Layer 4 of a small transformer language model trained on English Wikipedia (9 layers, counted from 0, width 96).
A neuron adds its activation times its output weights to the MLP's output. To switch it off is to set its activation to zero at one token and run the rest of the model.

Output weights of the MLP neurons that the questions are about. A number n stands for n times 0.0061.
n6: -25 -15 2 -36 -13 16 21 -46 -22 4 -7 18 -34 -9 4 3 -34 21 14 28 3 20 25 9 17 -31 15 1 7 -15 -8 -18 11 -11 11 -6 30 26 -3 -1 -5 32 -12 9 -6 -11 -32 -10 -3 -23 -47 17 36 17 -11 7 -24 -22 -22 37 7 -19 22 -5 -28 29 -6 29 32 3 18 4 6 14 14 -13 14 7 -4 -18 -46 16 7 16 15 -6 -13 6 0 21 5 -6 21 0 -15 -15
n87: 0 -5 1 -5 -44 27 -19 20 6 -15 6 6 -15 33 2 33 36 -2 -5 -26 -8 8 -22 1 -3 1 30 -11 -47 -5 25 1 24 -9 23 -17 18 10 22 -9 33 30 -32 -2 1 24 6 1 -9 -30 1 18 5 68 1 -19 17 4 -19 -15 10 -38 -26 -10 -16 3 23 49 42 -16 -14 19 19 -19 -7 21 10 -6 -3 -32 -8 -15 26 3 0 6 11 -4 35 -10 22 14 3 -22 -17 -11
n112: -16 8 -19 26 -16 10 -5 -28 4 19 23 8 -28 -2 36 -5 -32 -7 -25 -30 -53 -7 18 -4 4 -28 30 13 -23 -2 7 -3 14 3 31 -35 23 -10 -24 -22 -63 -10 -4 3 36 18 2 13 26 22 -19 4 -23 -10 20 -14 14 5 -9 16 8 13 7 31 11 -21 -7 25 16 18 2 12 4 30 -15 8 49 -9 19 25 -8 -24 26 -11 17 -24 -20 54 -8 -12 -46 27 -11 -20 -2 -11
n116: -26 11 21 24 7 -3 -39 3 -14 -27 43 5 0 32 14 9 -18 -4 26 4 14 -26 30 -43 29 -4 -2 1 -38 -22 -16 23 -70 25 3 -33 51 31 6 -35 15 -14 23 -3 34 -3 2 -4 -23 14 19 2 2 20 30 5 32 6 -29 -30 -3 13 -17 -8 27 -17 19 -7 -5 7 17 -8 4 18 39 -4 -1 36 11 31 0 -9 -25 -18 79 6 -2 -17 -21 3 -15 15 -6 -12 15 -29
n126: -37 0 13 32 13 -9 5 1 15 20 -2 31 22 -37 10 13 -1 -21 -1 2 -7 -6 23 -19 15 -27 -13 4 5 26 30 -23 -8 2 -38 -22 -11 8 -22 9 15 -15 -12 -2 -21 -21 2 27 -15 -23 4 54 47 -1 42 10 -5 -32 -43 -34 38 -3 -14 3 18 10 3 -29 35 -33 16 -10 18 -34 35 -17 1 -16 26 -15 -9 -9 -34 -27 -7 -17 -21 -25 -4 -13 24 -2 -7 29 23 5
n145: -14 5 18 -16 -45 -12 3 -18 -21 5 -21 5 37 -62 16 -7 -29 -27 3 -19 15 -17 -10 10 4 61 0 -8 28 28 1 -10 28 4 -9 3 52 16 0 14 27 -15 31 7 6 17 19 -12 41 -10 -9 -17 0 3 -40 12 11 12 -3 0 -9 -18 0 -5 -6 3 -34 6 -22 51 -14 4 -23 -3 -12 -6 -8 -39 -21 -13 46 24 -9 -28 -24 -32 -8 -17 -13 15 -5 47 -25 -23 5 -33
n172: 7 10 2 38 -4 45 -21 23 -15 24 5 -6 31 -27 38 16 16 12 16 -13 -9 -41 41 -6 1 -18 38 -45 -4 14 -3 6 7 -13 -4 3 -10 -15 1 -1 -19 32 16 19 -15 -14 20 41 6 27 1 -62 8 5 -10 17 18 10 6 -24 -36 -14 54 35 35 33 -22 32 -39 6 -12 -25 -19 -11 40 19 -12 11 -3 36 24 -7 -2 8 -6 16 -22 25 5 55 -18 -19 -12 -27 -24 1
n227: 1 -18 -47 21 -27 5 3 10 -25 -21 -1 -7 -1 -35 -38 5 -19 0 32 30 2 3 18 46 15 15 15 -4 -34 2 -2 -3 -17 -7 31 -43 16 -15 7 14 12 2 -30 23 -2 26 -35 2 18 17 -7 -15 -22 -17 -12 -19 27 -6 -10 -18 -3 34 15 13 -12 24 21 93 9 -4 -5 -30 10 17 0 -3 8 -11 -10 7 -5 -5 -17 -25 -22 10 -40 -1 -11 -16 14 -38 16 23 -53 -10
n237: -10 -1 25 16 -7 9 -57 -20 23 27 22 -11 10 -2 28 1 26 59 -6 -36 17 19 -28 11 24 1 5 42 -18 -8 -24 -26 -26 25 3 1 1 -24 -26 -17 -29 -7 19 -5 13 -30 4 3 -40 8 36 -17 -12 26 27 44 -40 2 23 39 9 0 -20 -33 6 31 -11 24 -4 26 34 -5 -15 -3 14 -26 20 21 -23 8 8 -30 17 -6 13 -9 18 -3 -21 18 -5 -20 -3 -6 16 51
n238: -1 14 25 34 17 -7 -12 -5 -2 -35 7 17 -12 10 0 -2 14 1 -6 8 2 -6 -30 8 -2 -7 4 -4 10 -10 25 -22 -11 -6 -1 16 6 10 12 25 14 1 16 -11 18 -7 9 31 -5 -44 -18 28 -11 12 -13 11 -30 3 4 10 60 -2 23 22 12 -19 13 4 24 13 -29 -6 -12 23 -3 -31 -12 19 24 -1 19 29 -5 23 -18 8 -1 -35 14 -26 -3 -3 27 17 -41 15
n301: 1 -1 22 6 24 14 -18 52 -20 -17 -21 17 4 19 26 -25 27 -14 0 -20 1 11 4 -21 -23 -1 -22 -1 35 6 9 -4 9 14 -18 28 -30 20 -8 -13 -1 19 10 -1 -18 -35 5 -5 6 -5 -22 8 11 12 -15 30 1 16 28 7 11 -13 -34 -10 -21 -27 0 -21 2 22 16 12 -38 17 0 16 -12 23 -1 -3 4 -18 3 -3 10 10 3 -16 -5 23 9 0 4 20 3 -7
n333: -12 8 -20 25 38 13 10 6 53 -6 12 -13 -1 -35 12 -13 18 -8 20 36 -23 15 40 39 -1 -3 21 35 -16 40 12 7 -14 -33 4 2 -8 -10 31 -26 -1 -53 28 2 95 1 33 -23 26 1 38 4 29 -16 14 -39 -33 2 5 9 12 42 47 -16 -1 21 2 -3 -12 -3 -1 -12 -10 -20 3 7 -4 -27 25 16 12 -25 7 -1 14 -5 -37 44 1 18 -6 1 -5 -43 33 6
n342: 10 -11 9 -28 -2 7 9 34 -6 -6 -19 -15 -1 -6 -36 -22 34 -1 -14 -30 1 3 9 10 6 4 15 20 21 9 14 5 26 17 26 28 16 39 -16 -31 12 -7 7 -14 9 12 -1 -6 8 -9 -3 8 -7 37 -15 4 22 -40 14 11 7 9 -33 1 27 8 -4 35 16 -6 15 -48 10 9 10 30 34 41 31 7 -24 -30 10 -34 -8 -8 -13 -11 -6 -18 11 -29 13 -12 6 13
n350: 20 -12 3 6 30 1 -6 9 -12 -10 3 -23 23 -13 11 4 40 -8 -3 -5 -3 9 13 -9 -8 38 -7 -29 19 -9 35 -16 21 -12 -30 -7 -8 18 -33 19 -12 -14 25 -19 -10 -50 3 -14 -3 -40 -35 8 -12 16 -13 32 -17 -9 -10 -26 17 -22 0 -20 14 -17 12 5 -11 1 -6 -19 -19 7 -13 2 -18 -9 5 20 -14 28 6 6 -4 -10 -10 -24 19 -12 6 9 -13 16 -10 12
n367: 6 26 13 5 -2 10 -34 19 -13 12 -21 -4 30 -24 -26 9 23 36 -13 -17 28 6 -21 21 -6 6 60 30 5 48 -5 -20 28 -27 18 -15 19 -47 -37 24 -44 -19 -6 -1 23 -12 -32 -40 -11 3 42 -67 -15 -8 47 24 -6 -28 23 34 7 -25 51 29 -22 8 18 37 12 26 14 -15 -7 -25 34 -3 13 17 -2 -6 4 -34 11 -9 -12 2 -7 -26 -44 33 32 -49 -5 -11 -11 38
n371: 5 21 2 -8 3 -6 6 67 -14 37 23 -19 4 19 18 27 12 8 -6 -32 -17 -6 -17 -26 -12 4 -50 16 28 12 1 -12 -1 21 -51 35 -20 -18 41 -8 -10 -14 19 -15 -28 -17 -31 -12 16 -10 64 21 9 23 -9 9 -39 12 20 -7 10 -4 -28 -19 24 -22 -18 -3 -11 11 11 18 15 7 -1 -11 -53 -20 -16 -6 3 -9 -12 1 44 -11 7 -14 1 5 -20 -4 -23 -12 20 21

Each question names a token from some text and the token that comes next. It shows the activations a of the neurons there, in the order above. A number n stands for n times 0.042.

Then comes g, the gradient of the next token's log-probability with respect to the MLP's output, scaled to length 1. A neuron's effect is roughly proportional to its activation times (output weights . g). A number n stands for n times 0.0043.

" on", then " entering"
a: -4 0 -3 -1 4 15 -1 27 0 15 10 -3 -4 0 4 -2
g: 11 3 -41 5 9 -4 -29 4 -39 -13 39 35 6 0 34 -18 -30 -5 10 -20 5 -18 -23 1 -10 4 9 3 -5 50 -4 3 8 52 -24 -4 -11 30 -3 -26 48 17 -6 37 19 -29 -33 -34 -22 27 21 -18 14 2 -12 -17 -33 3 5 -41 -4 -10 -17 53 19 -1 -24 4 10 22 4 -6 -5 -10 15 51 -9 -52 -48 -1 -10 -25 -36 -57 -15 43 -19 2 3 3 -26 15 -5 -13 12 -25
Which neuron, switched off, raises the next token's probability most? n238

" Ne", then "ut"
a: -4 0 -2 -2 0 4 3 -2 27 1 -1 0 -2 0 -4 51
g: 23 -2 22 18 8 1 7 21 14 -16 23 0 0 34 -30 17 5 29 3 -18 19 23 0 12 8 8 -19 -18 -51 20 23 12 -46 -7 -6 -39 13 -10 -25 6 13 13 29 -20 -35 3 11 -8 -10 -4 40 -39 -52 6 0 -12 2 -8 19 -1 -23 0 -12 19 -7 -19 -23 17 32 17 -5 10 54 -20 4 -47 -10 10 5 -14 -1 29 79 13 11 -8 -34 36 -9 3 17 -20 0 -1 55 69
Which two neurons, each switched off alone, lower its probability most, in order? n237, n371

" moder", then "ating"
a: 0 -1 -1 0 19 -1 -2 0 -3 -4 -4 27 0 0 36 33
g: 3 39 6 1 31 -25 -3 2 -39 47 0 3 -8 -15 -37 -27 19 -46 -46 -2 33 -14 7 -12 36 -10 -14 -22 -25 -35 -21 -24 35 -23 -42 24 -5 -9 24 18 11 18 -8 25 3 -34 -29 -19 2 1 28 14 -13 -50 29 8 -47 10 -5 -10 -28 52 -19 51 -46 -25 6 0 -13 3 -29 8 3 -9 3 14 -23 11 -16 -21 -6 3 1 50 -4 -9 7 -31 3 -26 -1 8 32 16 19 10
Which neuron, switched off, lowers the next token's probability most? n371

" Italian", then " businessman"
a: 0 4 2 -1 -1 -3 -4 -3 -3 0 -3 -4 -3 50 0 28
g: -44 55 -38 -41 -3 -5 -26 5 15 -40 1 16 -14 -12 27 -31 -23 -4 5 -14 51 16 26 8 -22 11 9 -48 8 -9 16 -14 8 -13 -25 -23 -11 7 -16 2 -23 6 5 9 -9 -7 15 -25 16 -32 -11 -4 62 -69 30 12 -14 3 -20 5 12 -8 -13 33 -15 -38 -15 9 20 -17 22 -1 -65 -25 12 36 -17 -2 2 28 -18 -29 6 -18 -18 -13 25 27 -26 -5 2 -34 23 10 -9 14
Which neuron, switched off, lowers the next token's probability most? n350

" the", then " word"
a: -1 -2 40 -3 11 0 -4 3 10 -4 22 -1 -4 15 -3 -4
g: 38 -27 29 -3 -12 12 6 1 6 -15 2 10 -11 11 4 14 -30 20 -34 -16 -10 32 9 -48 34 23 24 42 -18 -8 29 -11 8 -32 -57 32 -20 32 -3 -8 -20 -16 -16 1 9 17 -20 -30 36 -37 11 -32 -31 1 28 -21 -43 22 -23 -11 -3 5 -51 -22 7 -12 10 7 22 -74 0 -9 -31 -30 -5 2 19 -40 17 11 -5 -6 -8 8 11 -6 5 36 -10 14 -4 -12 -42 14 42 22
Which neuron, switched off, lowers the next token's probability most? n112

" and", then " initi"
a: 0 0 0 -4 -2 0 -4 24 -1 -4 -2 19 -4 -4 49 -2
g: -17 -56 -8 3 4 14 -27 1 -43 21 -6 13 10 7 45 4 15 -22 0 12 2 -36 -36 -31 -19 7 -15 -5 24 21 -26 -14 -7 -8 -10 17 6 29 -28 -13 29 -19 -17 -13 -10 -11 20 5 -15 25 9 -32 -15 -8 -22 -11 -27 -2 9 37 27 -22 9 76 37 37 49 -12 -49 12 0 8 53 0 42 -15 -39 -9 -30 -26 -9 -13 14 6 1 0 12 26 20 -9 -35 -31 -14 -26 -17 -15
Which neuron, switched off, raises the next token's probability most? n227

" World", then " Touring"
a: 4 -4 5 0 0 -2 -1 -4 0 -3 -2 -3 -3 10 0 35
g: 35 -30 -46 22 -21 6 25 -24 -3 -13 -45 -14 7 -4 35 -6 -38 25 -4 -20 -58 -11 -15 -6 -8 -11 -10 -59 -4 -14 -4 -20 23 16 1 4 8 -14 19 -46 2 30 -40 -23 47 -40 -8 -19 10 13 24 31 -7 -1 6 2 -36 -12 9 37 40 -10 11 13 27 -23 -23 -14 3 15 15 -23 4 -8 12 5 -8 -9 5 -58 -17 -11 39 17 18 -29 -44 26 29 -10 -17 -28 5 3 14 30
Which neuron, switched off, lowers the next token's probability most? n371

" reduce", then " local"
a: -4 -2 -4 31 -4 -1 -3 -3 -1 35 0 -2 4 -3 65 -1
g: 36 29 -19 -22 64 2 1 9 42 11 29 48 7 -23 -29 34 -13 -3 16 20 25 11 8 -1 -4 28 16 -33 -24 -28 4 -3 47 26 56 -18 17 -3 12 29 -1 -29 -11 28 11 -19 -10 -1 -34 -4 -18 -1 -8 9 -13 -9 -25 11 38 14 40 6 -4 11 -28 12 -16 6 -16 -11 2 -3 -3 1 19 1 6 18 -41 -14 -7 -45 27 -13 -42 42 22 13 -24 1 -3 -20 -16 59 44 13
Which neuron, switched off, lowers the next token's probability most? n367

"aff", then "i"
a: -3 -3 -1 0 0 -2 0 38 0 0 0 0 -3 0 0 -4
g: 10 47 41 2 -9 40 20 12 12 -6 -1 -2 -32 -2 -14 -20 28 9 50 5 -38 -17 -16 -7 2 -15 21 5 -2 -31 -15 20 -34 18 -30 -24 11 62 2 52 18 7 0 19 -44 12 -20 25 13 -11 -3 -15 -61 -14 13 -5 -20 -3 -26 10 -17 43 10 16 17 39 -16 29 4 -26 1 -19 -25 -25 -14 17 1 -47 2 24 3 4 43 3 11 -8 -22 1 12 45 -32 13 -28 17 -6 -33
Which neuron, switched off, lowers the next token's probability most? n227

" everything", then "\","
a: 40 13 -3 0 -2 0 -4 24 0 36 4 1 -4 0 53 13
g: -56 12 -25 17 36 -8 -7 -19 16 -6 -1 -17 -24 -18 18 27 58 -10 2 -2 7 9 21 69 31 -28 16 20 -13 -18 19 -1 2 15 -13 -13 -12 17 4 5 39 -16 31 3 -19 -7 -56 -18 -8 11 16 37 -19 35 6 -13 15 -40 -9 -26 -2 12 12 -27 3 10 21 11 15 25 0 -1 61 -45 -1 -7 30 -26 44 14 -31 18 31 -16 23 4 -5 -4 29 -13 -30 -38 -10 -26 20 1
Which two neurons, each switched off alone, lower its probability most, in order? n6, n227

" For", then " example"
a: 14 0 -2 -4 6 47 -3 -1 -3 6 -4 -1 8 0 -3 22
g: -25 -38 2 22 14 1 -35 15 -19 0 13 39 26 -45 11 21 -21 -33 17 -45 28 17 -28 -19 -14 44 36 -4 9 -10 8 -10 20 18 15 12 39 -7 -36 -28 5 3 -12 -21 -14 -9 -7 17 2 12 12 7 10 34 -29 12 -18 15 -11 -29 24 -7 30 -11 27 -13 -29 -38 7 26 7 38 0 -73 -4 25 -26 -43 -59 -37 20 24 25 -4 5 6 6 7 2 6 -16 -35 -22 -8 15 0
Which neuron, switched off, lowers the next token's probability most? n145

" their", then " experience"
a: 0 -4 1 -4 -4 -2 -4 38 -2 -2 7 -1 -4 7 -4 -4
g: -7 37 21 -31 1 73 -35 -15 -43 15 23 -14 51 5 25 -25 30 -26 20 15 1 3 -14 -11 -8 -7 14 8 39 18 -35 -25 37 1 -36 -1 7 -13 0 -20 30 11 -4 35 -37 12 -25 1 26 -11 3 12 34 -14 -14 -18 13 -10 -3 -33 -27 6 -20 -11 -38 37 -9 12 21 5 0 20 30 9 -35 8 7 -18 4 3 31 36 -19 -6 1 -3 -29 -28 -26 22 51 -1 -23 21 -50 -16
Which neuron, switched off, lowers the next token's probability most? n227

" conditions", then " pers"
a: -3 -4 -2 0 -4 0 0 -4 -2 10 -3 20 -2 -3 -4 5
g: -39 -18 -9 -23 -30 32 10 -11 -19 -9 -33 -9 47 -25 -2 -10 27 -11 29 16 22 -5 -12 7 -61 36 3 35 -9 45 -8 7 -10 -21 -32 25 27 -40 -1 -4 -6 -40 27 -32 11 -58 -11 22 26 -23 -7 18 -3 3 13 -22 6 -10 20 54 -24 -18 -1 24 -9 15 45 -20 -3 32 29 -21 -1 -14 -4 0 -2 12 12 31 -17 -8 9 20 -27 62 -15 -5 16 -21 -1 -16 -20 -2 -31 -11
Which neuron, switched off, lowers the next token's probability most? n333

"α", then ","
a: -2 0 -2 0 0 0 -4 -2 24 0 -1 0 0 0 0 -1
g: -50 64 57 -22 45 21 42 3 11 -25 8 -1 -33 9 -18 -5 12 -9 3 24 4 40 -27 -33 19 -21 8 -11 -75 2 0 9 37 -12 -24 1 5 25 12 29 6 -18 25 35 -10 17 4 -27 13 -21 -15 22 -17 -22 -50 -27 -23 9 6 -34 -37 15 8 1 5 18 -4 4 10 1 16 4 -17 27 -21 9 16 -37 18 -12 -16 19 8 -18 27 32 -9 1 8 15 -13 -7 -11 -20 -41 -21
Which neuron, switched off, raises the next token's probability most? n237

" the", then " writings"
a: 0 -3 28 -1 22 -1 -4 -4 -4 -4 2 0 -2 20 -4 -3
g: 5 34 -14 1 -42 14 -34 -46 -19 9 8 10 13 14 7 -8 7 -28 -63 13 15 24 -8 -56 -38 -16 38 -7 -15 12 15 6 16 11 8 0 13 -40 19 26 32 15 -21 2 -36 -19 8 9 27 -32 4 2 35 17 3 -1 12 -6 -3 -38 -12 12 -10 5 23 -15 12 0 -15 -26 1 -35 -18 11 -12 48 -11 -40 35 -6 -52 6 15 12 12 31 -69 -26 -29 -16 -15 7 -21 -12 -32 5
Which neuron, switched off, lowers the next token's probability most? n126

" research", then " showing"
a: 0 1 21 -2 -3 0 1 -3 -2 -1 -1 34 -1 -3 18 3
g: 31 -46 -14 -6 -29 -7 -5 13 19 -29 57 -4 24 -1 2 1 -8 -42 15 -45 -7 -5 10 8 5 -7 -11 19 23 -13 18 2 -1 -34 -14 12 3 37 0 -34 -18 36 -10 -10 14 -28 43 23 -36 45 -6 -35 14 -7 -1 -12 7 7 35 -15 9 -23 11 -7 25 26 -4 6 8 32 -20 -8 4 19 2 14 23 -29 -57 -23 71 4 -26 -15 -22 1 13 18 -46 21 -23 -21 -20 -33 33 -20
Which neuron, switched off, lowers the next token's probability most? n333

" the", then " immune"
a: 0 17 22 -1 10 -1 -4 -4 -3 -3 7 0 0 8 -4 -4
g: 12 9 -24 -19 -19 -7 -14 -16 -10 10 15 -6 27 24 44 -29 -27 -10 -5 -73 -8 -17 -22 -22 4 42 2 -17 1 -1 27 -4 -18 20 -40 -18 -17 -13 1 -2 49 -17 -16 -13 49 -12 -4 25 33 10 15 17 2 19 1 10 32 0 -38 -26 -39 -4 8 29 -3 7 18 5 26 23 -9 49 25 11 -15 23 -9 1 4 3 -13 23 0 34 44 37 -64 -5 -10 9 7 8 -50 -35 23 21
Which neuron, switched off, lowers the next token's probability most? n112

" who", then " regard"
a: -1 -2 -3 -1 -3 -4 0 -3 18 -2 -2 -2 31 -4 -3 -4
g: 25 18 -40 15 24 -7 9 9 -1 61 9 -2 6 -14 28 -1 14 -17 0 31 43 13 13 -12 10 69 5 -16 -15 30 20 -10 11 -30 45 12 -18 -12 -14 -2 23 -9 -22 -34 37 13 5 -37 -5 -19 13 -33 32 48 -28 12 27 6 -1 53 8 5 27 -7 -8 17 15 -15 10 -41 2 60 25 19 -29 20 -3 -3 -19 -11 -14 22 2 57 5 8 4 1 -8 -1 13 12 -14 33 -35 -1
Which neuron, switched off, raises the next token's probability most? n342